Layer 4 of a small transformer language model trained on English Wikipedia (15 layers, counted from 0, width 128).
A neuron's activation on a vector x is SiLU(gate . x) times (in . x), where the dot is the dot product.

Input weights of the MLP neurons that the questions are about. A number n stands for (n - 500) times 0.0013.
n10 gate: 485,610,718,490,451,736,363,213,590,722,467,441,552,468,631,444,672,365,797,191,740,523,361,497,300,338,468,311,461,278,317,443,648,425,541,410,604,359,515,435,508,294,488,602,665,399,536,480,575,240,598,192,627,590,351,465,704,915,384,610,335,371,608,260,347,350,331,826,329,578,526,820,270,806,331,387,310,332,662,540,489,317,443,402,546,321,434,454,751,582,665,823,550,390,546,680,404,485,519,507,578,446,808,432,380,571,526,418,700,440,443,582,417,554,417,519,531,596,575,287,476,631,282,360,314,384,419,347
n57 gate: 22,591,463,728,468,520,426,681,609,601,517,290,312,414,835,367,499,541,291,563,547,490,456,556,539,607,255,455,384,450,434,477,610,561,460,459,674,243,655,556,320,198,583,384,342,540,467,445,441,508,619,204,409,584,687,266,473,649,571,518,472,372,376,906,567,37,255,411,586,550,441,399,640,628,515,834,612,635,346,652,429,476,636,507,459,287,480,333,373,485,605,659,628,440,663,525,495,606,437,481,484,751,847,495,212,372,413,761,472,701,748,560,437,591,296,531,382,370,343,363,610,725,625,477,554,492,273,378
n111 gate: 363,399,507,396,497,625,604,519,719,447,527,507,645,381,555,676,472,546,470,642,529,591,467,426,326,504,378,575,397,402,713,508,671,455,379,456,327,399,343,452,299,736,345,608,456,706,431,314,198,529,485,464,441,512,415,399,731,342,444,377,624,317,477,505,652,560,634,495,384,365,776,351,464,748,403,431,341,588,345,293,538,209,543,680,644,383,527,488,188,446,255,517,212,278,457,506,417,553,393,216,689,557,454,546,455,358,516,373,421,566,797,436,494,517,446,348,464,416,332,487,429,599,172,378,511,644,575,340
n139 gate: 456,611,666,640,479,529,548,402,555,378,548,613,531,514,484,620,472,610,719,420,363,669,455,630,172,310,641,628,677,558,491,478,401,629,233,356,505,338,339,523,692,880,397,652,203,379,420,323,518,631,817,442,409,646,332,551,698,481,257,499,674,613,227,594,500,422,853,716,103,457,542,477,673,640,525,757,491,559,354,446,608,339,565,649,566,613,508,689,387,329,399,415,610,540,326,677,347,421,440,651,503,563,524,300,692,619,589,405,291,557,397,617,495,668,811,689,396,430,219,575,335,448,644,618,709,631,637,514
n273 gate: 423,427,494,583,526,337,320,365,563,466,481,846,437,558,344,463,528,541,278,375,254,563,456,655,728,413,409,509,455,465,531,531,421,520,617,466,335,336,454,648,447,405,592,368,300,480,409,203,569,520,703,641,435,631,601,565,381,578,333,254,495,587,585,507,413,517,423,532,610,553,782,497,957,512,689,528,417,466,492,509,260,332,435,446,588,296,571,543,348,655,369,519,655,486,491,524,527,332,423,381,580,388,781,464,411,468,374,692,545,351,758,580,674,647,687,651,437,530,446,388,631,362,411,546,574,791,551,261
n372 gate: 206,527,583,279,468,493,219,715,372,297,418,508,442,439,272,455,450,418,486,399,388,561,598,481,528,652,470,724,500,585,290,569,270,619,641,521,600,641,163,423,473,575,437,462,203,557,515,221,251,474,555,514,607,649,227,498,629,388,293,366,471,266,547,360,481,366,376,551,237,624,415,543,273,731,407,495,403,485,302,506,534,381,456,198,592,266,123,534,245,302,701,613,464,318,351,486,716,254,545,305,157,285,564,438,296,428,285,381,529,519,616,415,530,257,865,447,278,440,397,568,413,716,665,285,452,456,600,376
n383 gate: 354,355,491,606,218,124,398,188,264,390,446,601,451,378,557,309,455,849,709,365,537,537,424,549,585,482,431,316,664,416,618,817,613,273,518,520,548,309,375,398,763,477,516,518,574,497,639,400,422,494,546,668,552,594,517,514,574,458,560,381,431,755,457,346,249,656,617,461,475,458,481,593,308,565,479,412,303,354,400,384,407,160,683,404,479,584,551,645,731,494,620,513,432,640,491,645,523,592,188,533,462,540,209,583,273,589,706,552,530,608,445,654,445,351,474,502,847,626,631,601,355,374,405,258,565,303,222,523
n10 in: 378,508,499,533,552,549,387,420,599,655,640,637,395,610,638,495,392,465,622,386,537,312,308,592,348,532,469,242,620,643,381,471,433,514,781,748,664,441,540,499,585,322,465,635,347,338,416,496,418,426,533,335,461,598,332,582,293,498,500,314,328,719,691,495,529,594,413,517,776,204,710,662,91,659,429,486,361,418,467,534,796,523,776,342,402,550,350,761,293,498,659,526,409,664,634,480,447,425,515,366,489,443,625,373,663,529,387,514,575,463,329,676,538,571,531,791,414,455,760,440,716,600,502,513,601,501,405,370
n57 in: 541,441,482,453,368,642,636,354,563,487,449,352,372,583,852,94,588,736,537,579,449,243,560,538,425,535,454,612,372,508,688,172,282,437,479,814,537,454,275,540,282,282,470,351,534,514,628,453,425,543,664,751,471,587,781,533,399,552,468,598,429,608,624,468,721,484,407,448,308,387,383,453,591,449,417,652,469,698,529,434,499,471,882,186,437,285,450,347,541,360,752,563,562,672,590,406,495,266,411,483,538,767,698,583,672,662,531,779,568,431,456,751,399,534,466,526,434,532,594,531,581,542,551,502,540,637,399,433
n111 in: 562,408,270,418,521,501,503,438,564,554,378,530,736,536,524,448,424,339,578,435,690,888,622,302,710,587,400,618,507,716,546,788,287,642,357,398,405,637,365,665,514,553,302,601,399,452,534,351,539,412,451,586,453,576,453,299,463,519,329,446,621,389,520,494,488,475,418,329,521,616,592,258,505,736,411,463,651,676,513,357,379,346,543,455,582,487,434,255,601,622,354,209,553,748,466,575,491,342,385,287,635,456,758,625,761,483,451,540,443,445,622,279,473,455,554,555,494,381,636,358,538,257,361,367,697,849,554,643
n139 in: 345,545,592,406,629,722,399,529,506,216,255,405,448,649,435,476,486,532,257,501,516,616,559,459,664,557,592,692,609,668,608,682,695,458,648,461,528,377,401,517,589,480,239,596,423,444,482,596,418,633,438,776,348,400,351,207,332,364,533,388,474,776,529,401,302,534,466,577,535,408,478,373,386,387,520,453,808,496,171,366,755,349,227,725,703,499,417,761,469,724,264,700,267,450,490,561,532,572,470,535,320,409,730,354,466,407,488,530,407,207,139,230,156,453,525,707,251,526,370,417,386,535,456,645,550,360,591,421
n273 in: 622,319,506,488,832,389,323,368,539,340,397,610,514,450,716,279,713,657,390,506,322,456,415,511,721,563,237,610,506,441,457,489,620,467,348,650,312,419,439,478,609,355,610,764,468,697,464,485,743,564,596,680,353,743,478,538,477,730,495,261,355,634,529,501,497,402,434,698,617,248,531,607,622,504,258,698,583,535,625,562,453,734,570,532,563,421,509,435,513,590,616,281,695,700,697,556,427,405,545,499,527,557,542,305,395,524,392,458,622,535,749,515,610,496,490,448,499,446,616,385,517,516,312,554,690,631,458,605
n372 in: 582,347,359,639,615,532,415,480,494,448,547,733,401,687,572,466,303,376,534,499,508,325,666,633,449,276,512,584,548,153,601,583,395,675,586,450,670,513,548,492,491,589,745,309,562,447,533,621,618,314,395,457,574,649,133,694,316,449,376,548,518,480,654,570,563,435,662,339,779,396,175,596,649,338,623,553,487,404,464,609,648,805,933,258,616,349,558,473,500,481,625,400,417,359,175,242,279,716,446,776,485,287,527,252,551,345,493,332,305,594,225,430,404,174,548,687,431,521,405,548,634,476,495,630,592,373,490,563
n383 in: 270,342,338,494,472,790,339,440,454,375,628,463,601,415,467,380,481,222,424,293,302,544,665,390,437,245,625,534,437,650,363,355,402,505,323,542,695,834,254,560,405,299,215,431,431,551,311,351,341,471,499,618,516,560,748,808,411,562,610,628,457,584,309,544,245,625,527,555,505,297,358,637,431,572,594,530,615,494,375,606,605,462,494,526,496,453,722,369,550,476,667,582,435,706,503,548,547,313,593,712,354,156,344,285,694,474,421,700,526,502,724,362,496,311,484,724,384,396,529,527,551,303,397,751,438,511,435,530

Each question shows a token from some text and the vector x that enters the MLP there. A number n stands for (n - 500) times 0.0065.

"ch": 189,355,535,424,516,514,633,533,426,458,424,544,442,729,466,442,339,384,670,514,439,568,634,431,466,576,405,542,251,561,595,708,504,580,477,547,423,913,370,553,397,500,526,639,611,494,334,611,471,486,411,317,590,488,538,383,486,584,510,424,550,469,370,555,243,487,449,568,593,713,402,436,466,340,483,611,401,367,460,399,456,769,700,504,331,627,449,568,508,349,546,500,529,519,587,316,641,458,533,482,266,556,503,402,432,518,514,481,485,472,350,531,560,572,512,569,500,518,552,484,429,413,654,328,472,501,484,464
The most active neuron and its activation: n372, at about 2.4

"sy": 454,608,599,394,398,557,615,630,555,557,402,411,515,647,618,309,299,510,459,265,511,402,536,488,594,574,434,513,355,490,515,332,542,706,407,616,332,599,470,469,619,467,643,495,515,590,236,638,405,460,597,555,381,517,385,646,385,429,532,323,516,457,358,454,533,562,439,418,591,535,644,485,633,211,409,506,422,430,408,483,287,743,530,632,542,597,388,338,671,665,473,530,279,501,556,453,378,504,647,401,496,448,519,440,585,605,495,539,511,618,481,550,604,580,549,506,395,585,411,617,472,475,623,521,501,481,546,482
The most active neuron and its activation: n273, at about 0.3

" and": 601,384,589,377,303,532,604,675,423,565,392,479,492,704,401,435,325,514,516,440,526,393,507,570,416,389,352,505,428,607,689,383,579,483,406,423,398,901,766,474,576,447,560,423,431,495,300,420,435,430,513,383,535,639,490,476,528,529,414,460,473,434,336,637,510,591,548,321,528,630,663,571,523,312,519,627,647,468,540,463,513,535,541,497,489,482,597,602,608,600,487,613,439,535,532,424,388,547,582,497,504,414,516,429,455,604,367,399,563,449,289,574,477,233,728,478,400,581,482,393,603,470,555,441,400,597,458,503
The most active neuron and its activation: n57, at about 0.15

"h": 536,354,732,538,401,562,542,496,534,595,399,498,440,711,559,425,385,360,496,369,434,532,622,642,594,524,570,654,250,530,566,548,489,534,346,323,437,841,408,424,588,314,619,661,550,616,465,755,501,634,585,462,585,453,502,505,684,525,408,519,395,551,299,527,567,556,626,617,563,615,369,405,600,177,623,527,438,428,443,461,552,714,495,645,452,564,404,574,579,542,616,484,569,610,466,514,449,667,627,488,324,458,457,588,563,579,512,601,681,568,334,473,381,594,644,623,542,630,514,527,558,494,604,541,320,496,416,532
The neuron with the highest activation: n10

" cast": 459,345,643,347,383,715,464,676,495,523,510,573,594,611,570,412,478,683,638,377,501,573,474,582,540,627,497,635,410,484,649,574,635,471,475,571,464,651,524,610,406,512,544,449,513,460,584,549,555,440,316,480,617,566,715,599,720,490,257,464,442,373,591,535,364,523,564,442,491,609,616,217,638,298,587,552,431,472,462,392,459,512,553,667,501,679,431,579,575,561,509,536,536,519,653,502,366,480,560,537,612,545,658,407,437,674,597,164,481,498,568,461,590,409,487,466,444,616,323,504,541,520,468,587,465,689,227,449
The neuron with the highest activation: n111

"\n": 576,387,548,542,411,602,450,790,470,561,455,503,598,525,560,520,437,463,570,368,499,465,427,593,573,483,459,552,484,519,661,393,566,423,284,499,385,581,671,496,619,613,530,585,566,446,495,482,430,400,536,536,430,518,558,599,626,552,479,519,519,415,569,419,371,538,448,215,482,533,482,465,482,698,575,451,473,653,661,410,300,573,529,558,498,529,583,666,557,412,566,512,353,663,619,465,494,497,476,483,402,692,445,317,513,641,437,604,523,608,449,441,552,531,555,454,386,565,576,344,384,367,604,474,300,696,426,550
The neuron with the highest activation: n372

"ind": 405,567,615,471,512,580,511,649,418,488,457,293,543,339,397,508,582,278,681,397,574,558,567,503,509,371,443,545,381,395,727,319,571,668,371,578,437,788,533,600,364,588,659,304,473,492,483,505,455,540,551,548,508,490,529,346,547,464,396,385,445,605,392,279,515,614,545,562,500,715,607,410,564,258,580,611,324,473,559,622,457,622,449,579,496,464,299,483,553,477,452,555,539,596,443,532,500,465,584,461,571,541,613,436,488,566,566,514,702,438,446,525,586,573,339,505,363,757,470,302,565,219,388,493,551,476,428,392
The most active neuron and its activation: n372, at about 0.31

" took": 648,399,604,489,306,546,602,662,551,488,466,471,567,635,373,382,412,530,622,399,491,556,627,550,573,621,337,524,411,396,507,417,667,403,421,390,430,556,601,372,593,576,675,456,516,576,420,524,603,384,495,492,523,522,727,503,468,497,368,567,513,245,531,503,450,301,419,281,584,635,558,355,484,249,595,500,539,580,661,438,535,653,545,577,427,429,406,670,415,399,523,569,501,260,612,458,495,434,525,498,656,495,563,369,400,562,633,569,664,513,491,458,565,360,560,448,411,568,409,449,628,328,428,434,530,651,391,486
The most active neuron and its activation: n383, at about 0.57

" Ch": 475,375,455,416,496,511,539,653,487,392,382,421,548,575,312,359,379,561,605,283,506,619,537,474,424,534,390,564,377,492,610,558,532,534,337,707,301,625,403,533,402,423,535,732,503,284,359,541,470,416,579,449,503,540,451,442,584,522,506,497,472,502,469,644,406,547,586,501,634,688,652,357,516,59,600,700,523,474,421,503,496,525,675,564,345,554,550,749,592,426,489,618,447,596,567,347,483,485,515,537,362,567,371,340,454,642,434,431,494,493,342,463,595,493,691,487,500,460,502,519,499,392,669,504,423,461,313,468
The neuron with the highest activation: n139

" on": 587,414,590,370,343,531,613,769,437,472,530,496,432,691,244,384,382,507,634,333,410,415,482,555,534,509,404,583,382,465,625,415,524,433,530,466,501,607,590,612,572,461,509,422,552,440,424,465,454,356,408,289,429,577,529,462,516,483,374,590,393,373,469,511,495,659,598,238,512,623,579,456,569,513,530,538,410,442,643,464,503,553,511,602,498,450,424,626,513,341,541,606,614,484,494,464,461,607,736,476,489,424,567,474,494,601,542,483,620,650,332,442,455,298,460,393,464,507,509,634,485,298,447,558,363,705,513,457
The most active neuron and its activation: n372, at about 0.78

"ion.": 695,476,480,451,235,560,455,676,512,492,428,342,554,670,559,468,619,464,596,335,572,425,480,598,590,491,485,607,511,560,761,614,609,444,360,493,372,676,552,434,481,624,472,552,570,473,418,432,536,439,515,542,558,573,564,551,553,440,462,425,624,424,435,471,502,588,525,233,362,426,486,646,616,527,578,505,429,513,501,464,523,561,541,450,496,434,623,660,504,342,539,567,461,554,606,365,469,364,476,432,506,549,542,318,357,531,356,384,573,616,426,393,575,352,581,441,253,501,586,432,466,383,452,439,266,670,482,513
Which three neurons fire most, strongest first? n111, n372, n10

"ip": 437,495,452,468,596,514,527,446,459,581,593,410,486,524,552,413,388,663,523,335,497,517,625,494,448,510,346,406,194,556,611,577,528,529,637,526,525,635,544,638,773,610,442,367,367,561,471,469,439,519,471,510,384,542,510,610,619,474,560,363,543,651,692,497,544,472,480,547,572,553,695,337,297,211,491,534,280,434,443,501,571,674,554,355,418,431,507,601,497,462,488,291,528,550,508,396,580,544,711,700,395,505,448,361,463,683,738,651,439,551,362,479,586,563,331,558,319,478,387,507,597,438,656,600,506,615,194,469
Which three neurons fire most, strongest first? n383, n111, n57

" Los Angel": 458,657,494,579,394,537,632,825,476,602,621,484,549,599,436,518,490,518,540,269,481,379,608,669,696,497,432,431,343,596,648,406,535,592,468,714,438,375,570,604,739,244,320,538,603,437,389,480,539,464,421,543,477,535,621,657,363,531,596,525,262,366,477,538,501,566,584,486,640,357,446,547,479,302,585,556,435,523,444,513,416,615,551,567,525,470,412,517,612,484,481,455,469,492,508,425,641,640,559,556,598,461,404,461,367,621,612,318,657,573,437,360,554,479,605,446,431,424,493,442,563,551,452,438,529,579,387,428
The neuron with the highest activation: n111

" Rep": 542,454,496,390,426,618,538,654,560,599,484,519,558,439,337,407,561,553,529,431,668,437,610,501,398,487,318,533,205,649,553,567,488,477,468,478,277,549,475,498,604,422,466,782,427,430,311,439,514,362,547,503,428,631,467,601,487,579,398,402,297,459,450,623,526,611,598,370,473,566,731,414,496,232,607,414,237,576,467,523,447,579,579,513,427,551,604,542,608,419,447,470,505,511,510,500,451,489,551,496,468,618,441,333,529,661,423,527,685,550,524,526,635,467,478,493,380,651,344,375,631,275,516,555,516,743,304,453
The two highest activations, in order: n273, n111

"l": 381,549,542,602,450,494,558,430,344,363,285,514,568,631,452,513,385,506,474,550,621,483,470,433,438,476,333,422,318,544,531,412,534,404,456,503,459,720,389,439,226,422,442,650,512,593,507,414,675,479,658,639,577,492,639,497,371,597,324,469,377,598,399,573,424,514,475,319,576,506,632,259,576,595,566,634,385,552,528,426,424,668,690,641,469,416,455,577,554,352,408,551,566,646,510,361,646,478,589,571,419,500,367,420,553,542,328,303,577,584,571,292,499,306,572,423,481,482,354,224,515,377,589,597,535,673,492,399
The most active neuron and its activation: n273, at about 2.8

"32": 553,376,615,475,286,459,516,717,572,512,168,532,501,556,423,532,604,339,597,489,533,373,590,627,562,455,442,453,463,628,492,459,666,488,462,715,410,585,464,545,672,520,518,439,536,501,582,505,484,381,542,511,332,545,436,583,600,573,374,404,306,424,310,414,586,679,562,422,567,641,491,250,517,596,562,524,473,563,290,593,344,551,630,548,416,515,476,589,488,512,629,604,269,432,574,490,432,590,558,470,569,551,382,462,494,635,509,564,557,594,695,532,447,409,539,417,330,483,481,533,524,387,593,425,461,542,464,390
The neuron with the highest activation: n139

"ia": 299,713,494,592,558,627,577,524,372,381,189,632,470,469,494,432,409,554,701,478,434,649,456,361,619,423,391,668,503,672,588,469,500,474,550,607,384,570,659,635,606,323,663,442,460,571,392,709,591,431,480,643,477,416,421,512,542,501,681,423,407,664,559,525,445,450,368,413,613,578,616,526,392,355,492,637,407,301,500,488,571,681,510,450,532,403,295,657,601,502,534,459,490,555,540,449,418,519,547,601,617,622,426,551,591,562,607,618,584,568,595,432,499,261,509,458,239,515,368,442,629,515,425,505,448,502,600,328
The two highest activations, in order: n273, n57

"ly": 433,458,572,495,364,358,482,593,286,517,454,570,432,521,455,364,440,483,726,541,457,343,608,637,579,542,387,502,481,530,746,301,476,510,374,521,521,783,524,517,609,549,499,633,501,573,397,581,424,627,406,679,545,564,340,428,370,609,521,442,494,530,244,478,344,330,449,403,628,417,745,404,472,278,502,614,453,444,464,489,525,689,545,656,627,695,561,523,681,555,469,652,637,552,615,614,395,397,545,371,594,483,482,560,503,611,442,489,612,495,504,495,498,244,574,521,378,547,322,429,494,474,510,515,344,587,642,615
The two highest activations, in order: n383, n10

" R": 597,330,686,557,538,440,478,614,540,344,552,413,481,678,443,461,470,461,454,397,680,528,571,362,481,438,318,440,498,515,452,476,514,432,391,657,413,656,585,428,423,520,472,504,518,500,566,584,487,217,512,482,418,542,503,524,509,432,539,591,263,664,422,692,464,459,627,401,505,544,483,449,320,134,717,465,453,507,343,519,411,644,522,665,445,492,510,722,580,475,547,623,336,612,551,418,504,589,539,584,605,501,488,171,516,435,607,432,601,577,330,585,467,493,670,345,533,491,426,422,636,418,468,527,278,375,550,433
The neuron with the highest activation: n111

"ach": 347,380,563,459,445,576,513,701,394,366,383,471,515,604,638,332,639,552,541,431,515,522,534,577,438,469,620,512,561,363,627,502,497,503,532,685,478,587,339,478,434,584,466,654,579,545,390,450,638,371,441,368,661,579,311,442,540,720,403,445,453,472,496,568,342,535,421,416,644,435,429,511,540,409,630,452,501,537,349,353,445,559,541,451,559,722,238,524,620,461,537,744,554,613,555,304,691,421,480,299,557,569,512,518,562,632,345,448,444,560,444,431,566,434,357,607,392,535,432,451,556,307,476,306,461,610,506,543
Which three neurons fire most, strongest first? n372, n10, n383

" Del": 566,588,492,472,543,550,458,672,518,492,550,527,589,609,430,492,515,485,542,285,707,403,442,501,503,428,151,351,402,514,684,390,485,450,392,555,248,677,490,476,598,433,578,592,498,445,463,491,626,401,594,569,499,479,614,562,393,567,444,504,208,477,433,499,591,439,634,444,540,517,728,320,494,145,598,550,333,494,462,472,615,698,561,524,407,481,332,582,649,348,543,569,492,655,516,546,563,605,637,601,555,558,456,264,484,415,332,466,644,650,436,491,575,407,612,570,443,441,492,487,567,425,378,412,360,379,503,469
Which three neurons fire most, strongest first? n139, n111, n10